Layer 3 of a small transformer language model trained on English Wikipedia (9 layers, counted from 0, width 128). Numbers have three digits each and are written without spaces.
A neuron's activation on a vector x is GELU(gate . x) times (in . x), where the dot is the dot product.
The model reads these tokens: "ost" "ig" "m" "ine" "," " sugg" "est" "ing" " that" " en" "ven" "om" "ation" " from" " this" " species" " is" " treat" "able" " with" " ant" "ich" "ol" "ines" "ter" "ase" " the" "rap" "y" ".\n\n" "==" "D"

The vector x that enters this layer's MLP at each token. A number n stands for (n - 500) times 0.0088.
0 "ost": 348598146507183432497474571461490581641413533551577632645501440551447491463609378470650594423541511335368420535655514509474632569608409502323622428514416518462496556524521720379470503549474461484403569425550385218452407544529470443453620473485534333527526670495372361505331461724457570715361593529478506410403454655397587623406345383450445618643437433516472273718520454529591468501518
1 "ig": 452468222452302523460430412421537407358382570439597628622580567593623462443381574549651499294802444553407403630465481461452555461509486407336482388443385569539535622577416622550695596532504496512397544630510440346504424538436572336600360317525390547562468595576513563521362463699687332667312496593403429477454330570442447420423320576492302579679356328602449590623440566494698560324529
2 "m": 386456290474235386364735544370604402469450727582610533419435339552510499520378605339472290594568477586511458415565410577600604516435304496506526460521450560565275434611634532501664384567550544559399495604494259455456470555446555314545553437601495589669363455488429504424537488697367495621450731388522508514505557546470473301362579644453442484511365461694372170510553424528310573622555
3 "ine": 665355230541372615437588435464542569369397577451590464585523522498479413403661347317485449487670438710529536540445615561514336618556433373393589235479570373480300607510653621429521453512340533526412460623418397299613415526442305504348681645555453527550432535589294256562427458733406462478501587468468537335460511565285525546479399640723556379599415567528487391448554561479713447350334
4 ",": 487490371589383409536476594529513322430439581528502689424487435502427477592490482464502408499337476477405506432551520294512417942522528500289598476472568609551455491512467542423626325474356642418308455603413309379574560564613584538489419470535457419699534462533429568482582562668508441532447644400453512407627471525259562518588464634574464415562387438550603388514598605481574484167537
5 " sugg": 503491258535490607632461559685419354413524522619543476559361438560504477460510607413495464582365608381572422637620268271440449619364537314457401688483458603556474447602594582235595547224326632617612444410398543519220497565589344481489520311693547562690483465419538322438534379709458483490595570384427648413513667618561549535527525652500493392549423622462505478643529587478401484288528
6 "est": 543421389585593523426727529730538596521624556352592415479594457651467528515466455284552364421501476306398687381626518341648415553490538372430474467449346389580540486562509675511756511374446389655571418560369540400282621594589429501434381352638622391476635463497416466691387517573514340477537586409517391572407631430468498592491328391381273504530370797439491536550430471582698704272409
7 "ing": 579495469501293577335524650621446486478515615520479497464437413508502609370546364321460483567541546451435448499492588636571385592421490519645531396461385468463541537590751634410734603441490300565469449776455473443162645715595514579482502469588514387515428543411415538571631585547478464455482599471456485467410650312402559608507430559340238605404214626509487454514548540428749739426469
8 " that": 523544317498437424541603527596376436442458547476487547541455517537364452470598417364450507542442745460256480564441442523517541942361479483478488515530423662521461540633579489475550638302349408565579555548495288494353570555543352550576467475505435433552592479510259590486581596522376495426521611406545333456436465447378594558437646719509423470449452600572625403514566644566590511331465
9 " en": 431494392663395661595350546541511496470494508783547479560640393482372575338414678594615535350340410352537477672505481339407630700433544323693595541647464531572472690645483526371502442389405630333566562551488512511354418510548381503616571456430284619475335509515699479595490669512566444341499414475553384681466601602625533478640435525483492436572268669532492330499562619454723530245462
10 "ven": 439396295594568562474500417437520620516484612651585483482402417488474584443602466547310206558384447358653419469637384571523497479674408423593364516512378386584445646462588752367723738378537422548494365748463672691458527431514448278474406581674486388508529663720615657563517527681519432492607474403551313248379573435612657502586510512478503429462460503602415437488393560410383621477505
11 "om": 668403358536266558537653613626439518634395541567718429380487522554368566476510437354403424602498549394506443579534474523465605573428453397497569404547441550551561486534477589653768583383693414551438474695450403560292455312690527356537508506557446363516575493614351528469528469676515582285287563609394334416479524600196516342538469577556458440615366622488478440526473350482617749676635
12 "ation": 508522129626363437543689541585550428472519547497537482417463466781532538391529340330392477541681693572418558560430475356594365656537426425671428425564337592489417456524602588554572409453507538471398590664526475469301464445483275456520528475417461701597450615472350499704373405535504465230501533500506608319380638317278391552533443453390263542528206508542487480418508348509562509705524
13 " from": 443514440558344422397466477530539642441355559438482487505566441528454658488485365449519404571516393568356431525608318399448351957583438557690565468482518719453473510534469603507561567427533474347565432670391374458322576520584544524512572593481484483736550483525355485423560781688458649547579524525536592386523497379498635624486571523459486499435344653523594452532481441566614459415505
14 " this": 545517258567383392475431467523530425451334520590524646564418635563388512525581403686441520503453667384485579573562454383485361899536500485589512558557363587381546492538602502249481521507359545486564509496374419483315340447407319535448610546532485446477504555437295616580508475637407454201459559490588333354534577398410692561546562446655524500523490598578654479526563552576467643389467
15 " species": 524512208581347659652626526526446417424493563475573424751410516546535395413451488492335641809772498449326634543434479369453504773699498451526392619463520690468501396605436538500584447493468522478543444575313337482347572508669309459436518469401446604525529506509272358437501485589414691316563537581404420458424571492483575382356426523575386583567464383583529444495591581584672534325484
16 " is": 517486458576289508549547532519406637553596498598375552711517549415486679618538718450395633437677618470424583606523544421430386892539473488581556529470532757628435521485444472489509601433418594383461408665290434503416580436696425545561553459444604506609442517422393520575486408598447304496450653491605543483509417441550602482549316417518461477485449519474515423463578365543560610073537
17 " treat": 510438323572448805444461600612457283587341554681529303708488565658635473347530522574550582376401548552380295531535390554500551659464393398389535572456469741560445564585583577455591493425395649527560337654354377526194499663495351462472515320540461483350461585458453266549476550490589420235624557404413553582390586549600584457560521386610459467547370525484630515526691384537318603429395
18 "able": 517480445552487520372574514522549409475453516502521402357481582468568394406523287326635451432728636263750548456286601529665308636507382415493594440528452583513449581588630741613573498330464352573496496682540321359206590637566428418437452559568381518538524548617558526601505626650629473359478578675534409584389650522349544609587456493562389662447234533497578303470551563641574601409412
19 " with": 519412506590387552431411646557462454457440477532554312612553384443524579521626378451458605402540528541491521527425654603540418956512442589560577460545380648426555631589490655502522449365269473330446451617499322497435562522603478578433626457574295406573442511593466502426631653482459460658544636518582348369443432538417530475464710335493380459441549525483495348500491487502654523287501
20 " ant": 467328403809319568684434346656465360357541573663315421574444450578428454446474522621482638546548435573386520537695402274596585614481491429553358670389447502566514723470516441518483639482404603402569549676406551570393360684719271433562419275411402546600451389534400414449506680554537610413520294522439462592529598627647658388572387294502403545567436562521395320453510445490468509387438
21 "ich": 642477202468365738549542456412472567448472563441605469619311662406439523596522550515173315419432487620563342452545335423531454532379694430468276452448398557580299552402398575284553699508448228490439508622580542690532486496566503437433593547401632563734445493578389620662476455458547518599511554533628570439436361593419681548720592575393424369475346495657540481570577407428306566393462
22 "ol": 460491168541388507468478703657512551382643524557751546409372623532592575504570736312432339426545529569395513536534602351587605518569386417556529359414333730729268320657446419505552578411491572541380566371428585403522428425419363463337522455595323644478325449508406449758500546545587732489454394580451411471372604612443603522549450551468535450515385578547394391631554481416469663408441
23 "ines": 570484476496364650593754566441372560420225570425589494497507612538513468353568571446447334697766436675609540474392549335541456625700436505396643326408496403427392506520619550492773547412532481499374416891497394382521618394647381525300600598507482422659533516565489253624273543667413605570518489496532508459493566491355495283439453444525348342605239519506553494452654531438593608375577
24 "ter": 426584260642266636513565638574448443509365553724586579619507386712464428441490518209424621393548443462253528571440544404619552590629623455446480470460350672637411553530614585809558620507426558374587509546464604376359459678352388446547480457417563545405456473481473600693470506716392429445427538521434572263529254503393481535416574356335410543517130438539633537361491449540451455311505
25 "ase": 442529306426317405384443348420560566581386494667554376497382438506426412424609405443458503618444392504452331570399324649586401521703509528510411479418388576559471556411614656555616490435321466418480351765592403289400535293521286511539505654454396407685342559592334446584386502644477701371371544459681567439436527507283313427467495513491577474624228539597634395437510353658558580457410
26 " the": 372397403465284325494124483486531478487454547592502599414452568570493490486537419653510431446490521454427406497510567363529461973463524538380460485564446662528418509606657421444434542509381412509499434427375474554438510405362471490422600567462469415700457426464355559516479620676466501451508587377589386489516473413492522557440597387704454540575385475608545329542572452562646535281418
27 "rap": 652392346542394732539381458573675368483335687704578538470494791571615595482447480480490591369688368575282584473523471403391525518572588484423655463451485633545571565673639431536463580474535755487534391583476498471556469479662353399411455587353421463474427608539300421608633447604635648375368434524430471526398591431629684324499535429407437519727418388589547449492354647583639643442656
28 "y": 450457532587464516478688594313408487518391536334518324269485428463536508414582486377414382304583529573501513581403620338604382590461515393624382376469270450631485446513554510648437602491614728525480390819518416453502470612453380364381511730635592676616421501586469348647530467551406548336474705489438493573515468595406711453400595549349404574495219608664632248578382310471699575395439
29 ".\n\n": 513446396568531349439210548538590458467374500503598491279486502510587497456424410575602393649549505488171452545492554380561466754551497503447435626595408680702394386717523622354542536509398700525619520690514340663452484634665463627406563445593460419632469469488411479464533613447462345460453560545506494264478320583424715514333482776530469664528498521471422359443593406551658444074489
30 "==": 394388506547641383488279508483419561530303481412621300479426349542552535638471328705602493622601560522270341629592695400562472593482504527422399509446411469717442551670466620255351474658510564501522375599549534678299513386502570553427422437325471324580315370553376269596332571565478371543688503601462428427569376448337792476433434602645435574523365356442462419496584433435492587280526
31 "D": 404482399749499438356256513432501528523452618581660372489383304586273598567520616443482429481448451583404521510682677369485406514528566461553388464445290678470782510665430607689381552468547470294403471639634564671453476432553315516569471343271534276483456456448396610440382292635538491775466502572608389626436664675593693657590622438502362537519605514400466558510575454547351532411483

Each question shows the input weights of one neuron of the MLP. A number n stands for (n - 500) times 0.00094.

n93 gate: 641468461488526515335533600452483669475476561412496550474590531541474673594566653546536472473491443425478514511470442434460471350572504611591317452397430314403432748495585494377441604397451536413726481449438540301491587572388642587531556529596412718365478655548597565568550354483499645459454570517465614430564396493438476534515492601313494337525377416609481451496639501400495548578495
n93 in: 567569477574437298443481417450574539608649486401461500512448529536394426496586569481415451595512481625582499435564468613642524493389702552676475480540602578504423520723549562570504461575370471584358263398486586505414430597421672614456478642375630397414383603435437572532387425529498558476418610538597439392378454425585600434599501571453434357450468604584549431729541544462478488399453
On which token does it fire most, and how strongly? 21 "ich", at about 2.2

n45 gate: 370336484461459537455511500463414402441436537587496583598419714649451468417529615561460530546645351520571458658682491448414506408496492474537521444513544461450571479591609509576432626539599554530457488491613383351535569494554455562395547657323438657594536409493534413512345461591479737513504458593498583462545562468437402403486432394510427578585395605621502358585560356538305521462534
n45 in: 377369504496571469415349517667691459256462557551602670443472672638610578450449371495511467554591419625522521563507573537588528498427477619505548440614477494495592545550500439354457507482292585374521646543549393561422553468633615509350519444356485439539382419528410427460499636535429478506517510509525563422594389438474527547412616458479390578600509613522540452538520600526490511416444
Its three highest activations, in order, are on tokens 27 "rap", 23 "ines", 20 " ant"

n246 gate: 666322533270503396385457338450519562507552396441378501400514649559640437589619712605390500477581515567469527552485425498691547343424474500430512582642520536528599402476617682539515592484498446646692453398478512577553450518525578215298299580526508567568559502419397655493470513403461513407507469414449448680499629397496597564462302539612496440634559362632582467448423375435662630489383
n246 in: 343459436381508566557552506465527437561423523465415392412506501435530412408515667505474363489519688638370380425538585456417559545511378442279637463522537415628525401596456359490475581271698567553408487599474586514383372488437632365262562608463701614595608496627375555440548561468552602502444432656579554497566605536468418347473487513425549466493545263441642496690545487698288549541529
On which two tokens does it fire most, strongest first? 27 "rap", 28 "y"

n57 gate: 658555546636519582530352766382492637574571606541626507705347596490557559405517419471600471312457364504438691578482393534471621502439391493412512382434444454488533533432462476400598489666557664393445545506654504467630337549587531576741728557508527576464606507458557440395515337282514583608471338570492427459523391552599462616419600448427623549587652579352530651581533532528301346471666
n57 in: 493402508622457531539508543681320551418552522287520384565601662616473536345535336438582487508535445271588625486405474612565383558500488516465489523487573487509412490569417583505567587538448616443534373598466589358396472463480278480296199556452629362442460516438476498442537551378567379476622509551515399415641395633428616437493599582427547440435360637555781562634488785705465568436526
Which token does this neuron like most? 27 "rap"

n0 gate: 512472449602548529552579479497404430581646551552468356623394620537525527373590533346388499554414446454577558469561358483446414478530508561622375511501475534494594548490680555532292419548561515432438467614509441399563520325390380544569534475384389495509477559525492470431527583518543459619439518489466548635617493509676556493549459388534308443379369507481538653511471518643398576448424
n0 in: 497534561574424406515362491524626523512378476389473619448579437559382437568441334600592369396633573439290490525426542579515489554463467511402535565590473513523372434518533531372528438496381533408510547485366457390532510718625534630551519500573591394634454502511388448594523520602412377495629610553479487467495478411489568630379495637687578464537556524409547476472657492508417487444503
On which two tokens does it fire most, strongest first? 16 " is", 17 " treat"

n214 gate: 284659582541375435517517542425586549458504602401320536475770582575427579475640408705557695484578390579534488396501340492469530537451511619492529499319578470563454478472413432436660596421518574495730480522488434720532721355628490366412444491676406459549386263445469503414494451482487625587362387383614466505404337258612334582471463343414442524386484505487552386643361737359571361589518
n214 in: 539318576419578718437371434322493449762651443251364502587646582514401382514591376416649586529434493452499333443406576414367340575518522721562352450595598481521420390555483421506672440405405528515501557388445650564418655347520630487606519589312388543659573420602701456465295695577643515510555563680720448524287480471441472605583445492473644443514478365357599534451629381470400543486367
Which token does this neuron like most? 13 " from"

n9 gate: 518388395537435441504464637476471419481544516571546444713515656411409389468493508381287591531605509629579634560489519464468576429545563514628442478488415488638405480404534489597479384606275425551618298543441621308564511336357495531416451413535394755485458341531360558395534492382406550507487512527509510451521524653579631323427526504463508362458518376489513483535527591485386407409683
n9 in: 279528478461492348495346444579517540398444521691533495428432635563559459383551456344396532586561638275556573557526544617641656569521598478629455500627454578619467592372493506487450679509423625601213390418498581415526476493446610436501554577449472477527518501528475513415524603506543543450472468463389348594424434500306570473444655448561492590549507676472381387557439514455414488488651
Which token does this neuron like most? 22 "ol"

n50 gate: 666569423291539397529583415459597430528415534495565416439436384549552623507428546377439605523611449532409481417523450569417504461627499536496546523560648635510713528553554680586586770553415425469547581529588388580537555434562521517548451470349480586464491394571479543473576545581739434680619538480410562617479611541489604339495552466394496472507431478425499452450507595500508575552440
n50 in: 590497529459567405586392466572479679476402577484505601335531468559390379603497401538537376526503501657317583540458478538470498626500601650540481466666529650510457462639543535437551530643473465540531680525621430558368628574635513598489499417505511502430524574494517578489502511589560292327530669348685499479493505492409585478336510513582548340382477616431559436557582496608467549466508
Which token does this neuron like most? 13 " from"

n16 gate: 561545541501462451689565733624636455463375529556503319482329442409411270443608369446529461448500479530543632613574444639574537370614405360690435490490517476666522474581517465583444415651461579498464489414448383491658504555366362618391663630418531433494644687571494412431413381471471605559432512651552608424578437483387468551467403387519557443410347617567510532641446495550600658525390
n16 in: 532573539496437713490576682518505436563706481450529468476356529328476446705587448464595332556475521499631427551341556614475543513520487522414586487343389367511393613639594452726427356545610546387482413451450349412505369420518653371467571418460672548541483472342499499474361449558511343563363471468397570714583521441500626386551572540408457573549546539598570508492452528613597575625492
Which token does this neuron like most? 28 "y"

n95 gate: 648561480607616504392375489704641600708598562598564444470642668448293538671644651600478520565611623499542518466508558573404616398505681471561506531456454464388568654451500479386586606552703422536462570478410491461507350517667594614481516423561490582417591624679466586481404370488504573472639517468634489460494432447486636429557502424504594369694536471521393338535473428496520509429753
n95 in: 497608503421448513271634482568484616677257435441695539518376529527556293437509563517480713472689317548676498646485529423533395558577418540554422544394504477641645443407427542491537719538566781434561612493432473392552566466637422526461649513535481642402396418541448460514500372471441367489572443457403589479402491487523493440553529574545439483396592542463435501683471493600560598517545
Which token does this neuron like most? 27 "rap"

n11 gate: 544545544466339438556395599329639480461536552526493401670637585502636427508596342557468516679402577509627553618566449501390510590381650608528664478608574542547548363499475425476421655708402460402495554448415397342561469561571571845354508422664649595451657465385508493303605529513569515650491597391554567439615487402483490461495650546464537425394613607541644614584378475625433495507528
n11 in: 412513488585651589367483522357586485582419409600579501524559501426492458568528521441468400526531482474512377366633416480550653490508339398521226474432431427368440591422469473567660400349598451429570454611512547677380531601485601423774366474531642468510281317494496432756439394571559553505408558462497520671304648485547703521505562462554495741448481363565450440561604525535654661489421
On which token does it fire most, and how strongly? 3 "ine", at about 0.16

n151 gate: 576448604436535632425506454382425363472427595356401682559557713651318370442522527518426641542532490455491563537469478609341600478389580621331533685504549599578524576595542367469418471402504394440640463403499471616524454529685419462445500621570432479430461511483649563577372328438649560484508378388478533390507536462500579533292526496372542521562472492495491547526506567441430479519585
n151 in: 659428483457456470428493505429445366605383500559401544456462577585412484387372424421385522543712542562516465462508384508449503532522487538447355589586414568394604569451487484398405489405529472275637292554574535479495414482525368442578655514473368507617318605733502392714518377472631577583426346499417544435583659381497625513588562526489465481505469282529406420452508384566693538545614
Which token does this neuron like most? 27 "rap"

n160 gate: 384572549306525514670435516415536623451609398569462590591594481608506467358495514381466457470498486419570554487583655538472534546458457504368528524423593451436549465450452405432471540677491400318471602538448497542513443455551458661448581630452634567463506420513749667454413592405449489604505472661638551500487550438295595405526417570575545400565601465569630539518532697609555664564552
n160 in: 436418490538450459282644512799518602423598586493592243576552406401437596555336646549569490538563526631362439626506468523543594478396402433516386609613420510524469644528451505481562641242489466463562526364614403563448627465405521528652455585480509513526427528247376594542557195518572522478488583473338509492410461649604473550459457547441452400450405542451390461540463371327396323480556
On which token does it fire most, and how strongly? 18 "able", at about 0.19

n68 gate: 475641512462552381603602481597421457579564368530573560600337470424426589634431546562549658510487560498513546551534552652381495297514323329531697559370573576387454381484461282569474479530443396457592553604561475401619696714513616427234549524499510479598496374498513480458466562537505609316477574538468544578361644682539536549648620614438554544397671664395442510569429518487412404497510
n68 in: 528539468474446638315635572629521507585501472492549472517436702184370527415524477565349414572604398572377549424457388449403494516480451478486497342560450455562570528506534377565512479485504597614562579379481558437417397409709451539538664622687578500401519621505549430338656508557405499392562519548418537456456419415528616643409412556450255407412534620468429556679454443483571477404717
On which two tokens does it fire most, strongest first? 22 "ol", 31 "D"

n31 gate: 603446509556533497543571502413463524566518539398432554601402627414525453427596491435664508449481586519432427637464549347532381493561590488537500539197410447462660354574580506438599453651710436533596552568549632311612318602538557443403579365476556589597606621410514440409304552579390363416499498590459447493508537395528537461543424465318508563617555394439489491506403583384603591577461
n31 in: 548541506560475478345466475572515565442544413665500490507595488426604224548482564629697462630549461374333591599465483413626638431613483490318465442559487393663509439511419485481589397466602535488688565465468492454392427436529592530463414479580591444420541452635520590476554503594640426532491487457555423544412559621449621711689354392587482527599497663512502526421503436549405499427504
Its three highest activations, in order, are on tokens 6 "est", 1 "ig", 0 "ost"

n183 gate: 349367526387437411388585452502474428419649539453462574431486641562520423427678480543448608355540489385528459388515542499590492530491575505499443625264596573514685362529557434548575427716512309578410422446268494568602485285614538484497495619536497463658533470474661474722215518360374435520474560438614605670429378473552378572603364592503443521453408568595556714323462589362514537475397
n183 in: 456617462572520527476316615384464549606410424677568648533639485449421571465405571566555464388560380676475390426291592473568641492493434471372452505525588417290444541514605386449465404629304552315695518462474470671494460570304652433741527613431369418513395510464480334499649417621551541409634366624662517595463476609343386392633495366481468651562569611511481537795498441386496404384465
On which token does it fire most, and how strongly? 26 " the", at about 1.1

n61 gate: 558425589547485373327612548579453501551563515382453572630449460615412498329473502425481466455536453632549376458464535470316545486514439439693594405465430375555667418431519639446534544509480591540463596344625495574551626437448482449508505524528672532505527401382465546342478429535471470497604492591344336559445439327480452421528582471603564373474497547528362459597402432509414575543497
n61 in: 619550561507471416411682524377414403477585664424642416474529570482617623458454708600358405365455596670536550355550528414400410454516562387498487493544482437531361587373473558351394458483590533499486498552503441434534536462477573396550458685535444491538573435572292378383467557503670661556619385518369464512513432456563551544492525463515550493596487553527493478501696358372438511546365
On which two tokens does it fire most, strongest first? 2 "m", 24 "ter"

n166 gate: 508715546571642342524533434370357512616394413489420329474422377488501493526368389637511449454463522724423561413606503479474493521547558670573488385457546494455530698392424610559439359468642522534384427312671649540389362420337498705638569522444566501331406456414471506488490317397752501688621387490475488432396492423479492476590384705542471577381436279458457561428626489430485624464395
n166 in: 450436460576476569457595554469424584503337629723544465543630602518730404512501496666535395483534442394464542447474545603630555542505714417576256677421256683659422477386500615460465546305507614622655499598413367556565525489628538630610694511558516729445519496527392465633719514425506484453504411359623422508519439402474445476562271556520465478347460520506511473643662637455578585464604
On which token does it fire most, and how strongly? 30 "==", at about 1.3

n112 gate: 429606484457419475411500488478461479524550479406554603632555562451567396617577458589502620576524605454487462539538409452582496429526368435485487516501439513578465558372502442550335614479484467556560516497617437458443399479517541472523731443491516516648480448460545564375367535497642539609428428420371453590436554554403587444361553341550494573684422518511503465500377416486427460455412
n112 in: 455363428581541559385543449506314589572418538586398443424259459584482448582503571478479443668361431502548479454470495513441642489479495507417463330515543420610506539626668530527448476462440451492441548466435504403534425620525486369419497422579361471372438447445632594501489531544373600567543495549729563574619388547540548330394601502553364421508460597604577527613555610527708518450591
On which two tokens does it fire most, strongest first? 0 "ost", 20 " ant"

n216 gate: 566417585492535504569617671626374423602564374529394491598426634472733503495586546534481482563454480568536639523428651600391580534472488525469335622388497416610544463515467432483530521496520537418298507445473569574577487412525451502471441413419533498502516417365695418474428414465495547398584427434571450398331510552522496612438576348549483547497411431477440564533692366362373482527485
n216 in: 544389587628510479630604463526447458717484390449356628699426686538409466608603641513504522588594453521534563614303548551392506514389537514508439655340421466599573479459532455428370395507368627544415322468447511451536578459562335456558405350545659550555554598471502452588375546621516552470512553517555501438379589590524616630375406362497401472554319481756508594418621329555408413471595
Its three highest activations, in order, are on tokens 17 " treat", 16 " is", 20 " ant"

n91 gate: 430543527494492565489579575539585502513648614363399522510642568434449414491668395510378736486563592538610595544342568853534469496586455492446503480462595493488546483546493475533364464516464358395392377471491577581504504518478489466601475574370559576440493454597717544485497534504612479579557546487437379561551662430430567518422474406421580519282571417559515417519391474651555445584436
n91 in: 268506400434520509686450398627323486417657515458430541506555630351457498508613404390409557503611480513554595528426458565464445500654383632458503413438553602450538551545508451536327503383523453344412457579439439586639387524481407389541534613368500582566456357614627403506606400438479511649639558530402522544477574333516540398655457392655468426309464526678514585438438443532492377448559
Which token does this neuron like most? 19 " with"

n251 gate: 332518512517528357503475369471603379442618536637461662406517424559506571294455512415576480551586626508439531398517518445522449509450532543544594476443613522460411357477423478433461398506534532418390582420416432583696493507569455684463530397383541497509564436515661543357408401489638381510568587611424512535608485445517602587498541604633491405494394472538532413543523662535649519454445
n251 in: 562521421452408615371411484558500581504283413446480613469540451482650346623516401536657528343455443416444348360438533580506394491532561505347490559543385425392505489427434392479506426563396461561609575442498521459501477419632546415406668525551440507577531515456431491634576391452325440485471452447586549477535399476459510427505416498465437415416551607525444500388526292501406488512608
On which token does it fire most, and how strongly? 29 ".\n\n", at about 0.97

n224 gate: 524473436410520279672479544560462464576427389482531515504344526501765566567569475463444539466648472582612476490595566478289515468452586502585538481531413418384584401561583467454348495397541494520543441595341374277617487422616510640545453590517511532431452501604610431464394455529492552582516449428598576500612498413447539350350377357303402318467425544522630685545427412564596493298427
n224 in: 459491470717339581608652441489580390528444337494535488364502490404367365478394466510489452425483598656519295466542551506487345584461429528434574441468482509430489501590566432574529400346385515335547540463518443470582534528323681518508479516512465626488436439515476589634403490589417418479566512743489600576608635428521471459566545554534527551554576501558569627542331405328445540558536
Which token does this neuron like most? 28 "y"

n225 gate: 342698471604593492642418482399526479488413330465390345540515435435534365568445512440374692629338483505527489518484366603453546399553642465398598505431678283466616572318492464420434386382464596364506625380503403438452533510489692438626545377499521463545436394418565522590444386500575542459441472397546596517667646627565448465605484620682572484586543443390544338534329536545541425658397
n225 in: 643632528467493575592433483557406423490378577516486579577616489536729655535529569508568490671341501544570552563526676416477575672534348601714530584412378410468399103505268428437422614477509499475520348537494478426423545485533494510378543520680656609488658655451643547433581529511475487438357376501615623385583497463577486581377369666457665430528522681531421644419449651541378514400507
Which token does this neuron like most? 5 " sugg"

n171 gate: 556548516473561599601338568499537649533653429442445596592543564501355570359627499453544531722510457581489472303404452600472518316496632405555466383691535348525388547530506575452383383354553412768464547463708673425493536575618636437374640476548571566457477482613521406506718582343559346448470309762397491495495542542540599664417430474483565309388472716461452594657611627489505526541596
n171 in: 637316439396259446560586510488456406491556475639476621579539294362526648490698556438488449759560415584478658526698611540613345414496485499569577423592600428481634416545518621547521444420576686557491471482652430432491706577652684494408669418391474549404534490627467494454466448581751559425529561589590795586603415383520612578551483454639539335478458356477369538507556532518666562651450
Which token does this neuron like most? 7 "ing"

n72 gate: 347411484510390360583525539287564507402492469381464503619623443558367470418605663653549529584457471644510523384554461540505469592416542476528285672568517448461434488594406461535301551598510451545590655384312661526575524364428405455378709518615358333417564366658572417594429551576377501423563505521466416521588642517505442465444625360572566404480554536465506408559741468600442491446562
n72 in: 319648391499539434502492531358668535405386584399481396616467423549470498622532535463241541602569379564628483534564476592374511440663328561431514413500298465557543398519518531471570703487522650574479686476449505491431319505504445350512470479444485423600385415618564399600399502437421643569542543383378556552389402710444640490519432516429418578551603473409544463417603405443415565505489
Which token does this neuron like most? 20 " ant"

n137 gate: 557496404693491527495580610536316428511426664582499588451293502366474520398627437439566485558462405493585539595551428396615407416575446438456449420402465555432461428417555540426388450658636462488598581545582454368566498441451417582519398457410436514431452701562507531443488469565463507603600508646380417549450426689512594548551463571403445619573440580636482583601421424444537477472483
n137 in: 423388535535468376518530693612571526570465478623553456509564558516511568556242603539500341485487570486408368531600616519524508621412471422583321400605525434377458405667447513540463625485499545643614592562433473472523531414437550589434529496524579594602499546590427543489435473603538472506509507457517445559512499363641397405628628549435630466549550687452459515450450717408461426502477
On which token does it fire most, and how strongly? 22 "ol", at about 1.2

n144 gate: 506582490364539464565612426582493457530534557501418484436770349559504395568531466544693504406603448560486599604502570409488549512452482439536621577432556608563433465417646523509476523457706454419612416437438378699568391444485524601586435650385649507548599490469468714440618413576508453529472506471421363640447484363418508533352354354608578594429480412645469393491589316548490449640469
n144 in: 287306411503401542454485468472444390547670435512343520427602537469655567498524619633435504362467671379517471611431510589571479718566465463581498382429574662437406598376549454505399598522549466500416424567577379520489365283682524377570483638450421526622525710497329470468578499590608665466526408576498467460453330488600523334397542550668600694464464390595374450473616486625318379500451
Its three highest activations, in order, are on tokens 26 " the", 16 " is", 2 "m"

n202 gate: 466545665431510521541597532580683634523498421560468585550562489610502486391455491582475526393365513554440639600471576617455560551521499355520513595449566571535595495316550329503667412474478413528408588424488397760561471504628354374536532602382476392490499482314480596274455493414698463435541613408525557534551613650611559475255435541557731494500474320474475571471487687583374417646500
n202 in: 499369471451432559614351449733421748400458570689542627526560487592492719424637316463562290432548531480504523640565584525464550554480559495464643365623465461712683462801843442450605459471435111575506238495486570482562566433471390476325339515442497356406710446519384520543513489478557442365562455571445544648587566456637448752304394480673541481410556280386721696741594728529676417590347
Which token does this neuron like most? 2 "m"

n163 gate: 575397401488615605488640419531345533427528506564514522545471495515597539421510581395439615575292434517657576563574533429600525442446721531639468527467531581525535534457579442547361509487605407522635495493467492557512383282395591451439599530372412799443510419447595581377422571489570490498398299598520384588518408507479504433406464386421463474563361517460456572583446538440502539518544
n163 in: 428490385448577490602459408387428417627603416595513498535421450336468493290533539303405470830345457622665617484622576417449492481492506624787561484557517426397526557610565464533384452430490585506564440564342529525514462317363397508486529513475474497479551505565557435490464599567635510480458371523521309559660439394495451406546569372519486564458254381541557503590410346589437539456537
On which two tokens does it fire most, strongest first? 9 " en", 20 " ant"

n106 gate: 529529618461684555494479333681659599466549278363480519540529352599480619544532347415575530632577487583636597477311398557632605349606338475573288670590479493746534581422549685372467477388565359491168504460538615456573498443564408591424392420783344542514715315437376464634584380277562474484642485543490414650539443283468434470335441435484492624268564402363376566552624479646504406511401
n106 in: 497482374547414432323514494513244444470341682584591509519520549330533504421455444551525556738536406683519554469595449617547483482438609426566614418523615528482571492585385601661426564571410394612606818525528474503358411511450499501466505640413632581383471571568358544296746583474639316434598626594415607496371404427387485728633423578556456281564502720532578442466598595540693702705589
Which token does this neuron like most? 18 "able"

n235 gate: 467563413358670457740504503528487461459508530435389400456579484404383384552596452490629366517585610642442451447535489578612432456558518331534593482636317581584438376474558432413550397633576405654479486455596472589435429504628501455269527358458459625572440555536493498259525515442421468463597566636536464491473610456474605511462517404448406347693506580524525515463428643545517463459607
n235 in: 484628478468534388666506485579457506435570643436442476414501543336394381336449444419676392452527395563438450466592655411462535504586410541595379604582430449524627768542457554432373469496514533485591351405621409576547488441504557307502512632425512402515427438651389508421457463432504404577449660558475336582367485481523410627429382462434488525525535504528569566663416459532526626516507
Which token does this neuron like most? 30 "=="

n73 gate: 572461584514499440501574582374542456476469425457367595549586631354521659476509566585435497630471491424542515425442372444636470550442411484469547485489586393258583559464409550595449500419422598582410484524491304434564408396707511561462721532403643493540375390284589573683494528452693437419602465513559410466476631385409426423289607437418680459565609693461572481456392442652451537530597
n73 in: 445561452490367499358450483266595436392335323471368630516370578544569546473474732454468490465550583443487416423504478350601517591656667608342352630614427564492524385544529615586370618583419491447451397417420419442556650369644474432702605427422408617591395471709570441496207616699459555615518519661579561542566569690552396576317479571383460469466370470432643360615587454564555574480542
Which token does this neuron like most? 23 "ines"

n43 gate: 517456670503666461451560631506457473514440492483426484642467487443546400581478692646615713573667458706601532476587451772552525449513556357564439615480410324487395642539500511297638447592468485573504619278257636744559496592447542405522417548310502545424541506263458512403479421441468404690514410340527478496351414590548536418356250445381542445512574639440283570385572399694391512548482
n43 in: 386604516248320371537545578487354617504442451478493697435512481557422501315489566349526378611752494508602417471487507481598525609614480562345476355413368534463776238408525574681427551432312448404549506587571472222518477438431529354414313384557472499759468437528624588551443385390438448508423347762597416468403447539596518413613416548450350600428491351504507350569379510474694682435487
On which token does it fire most, and how strongly? 17 " treat", at about 0.28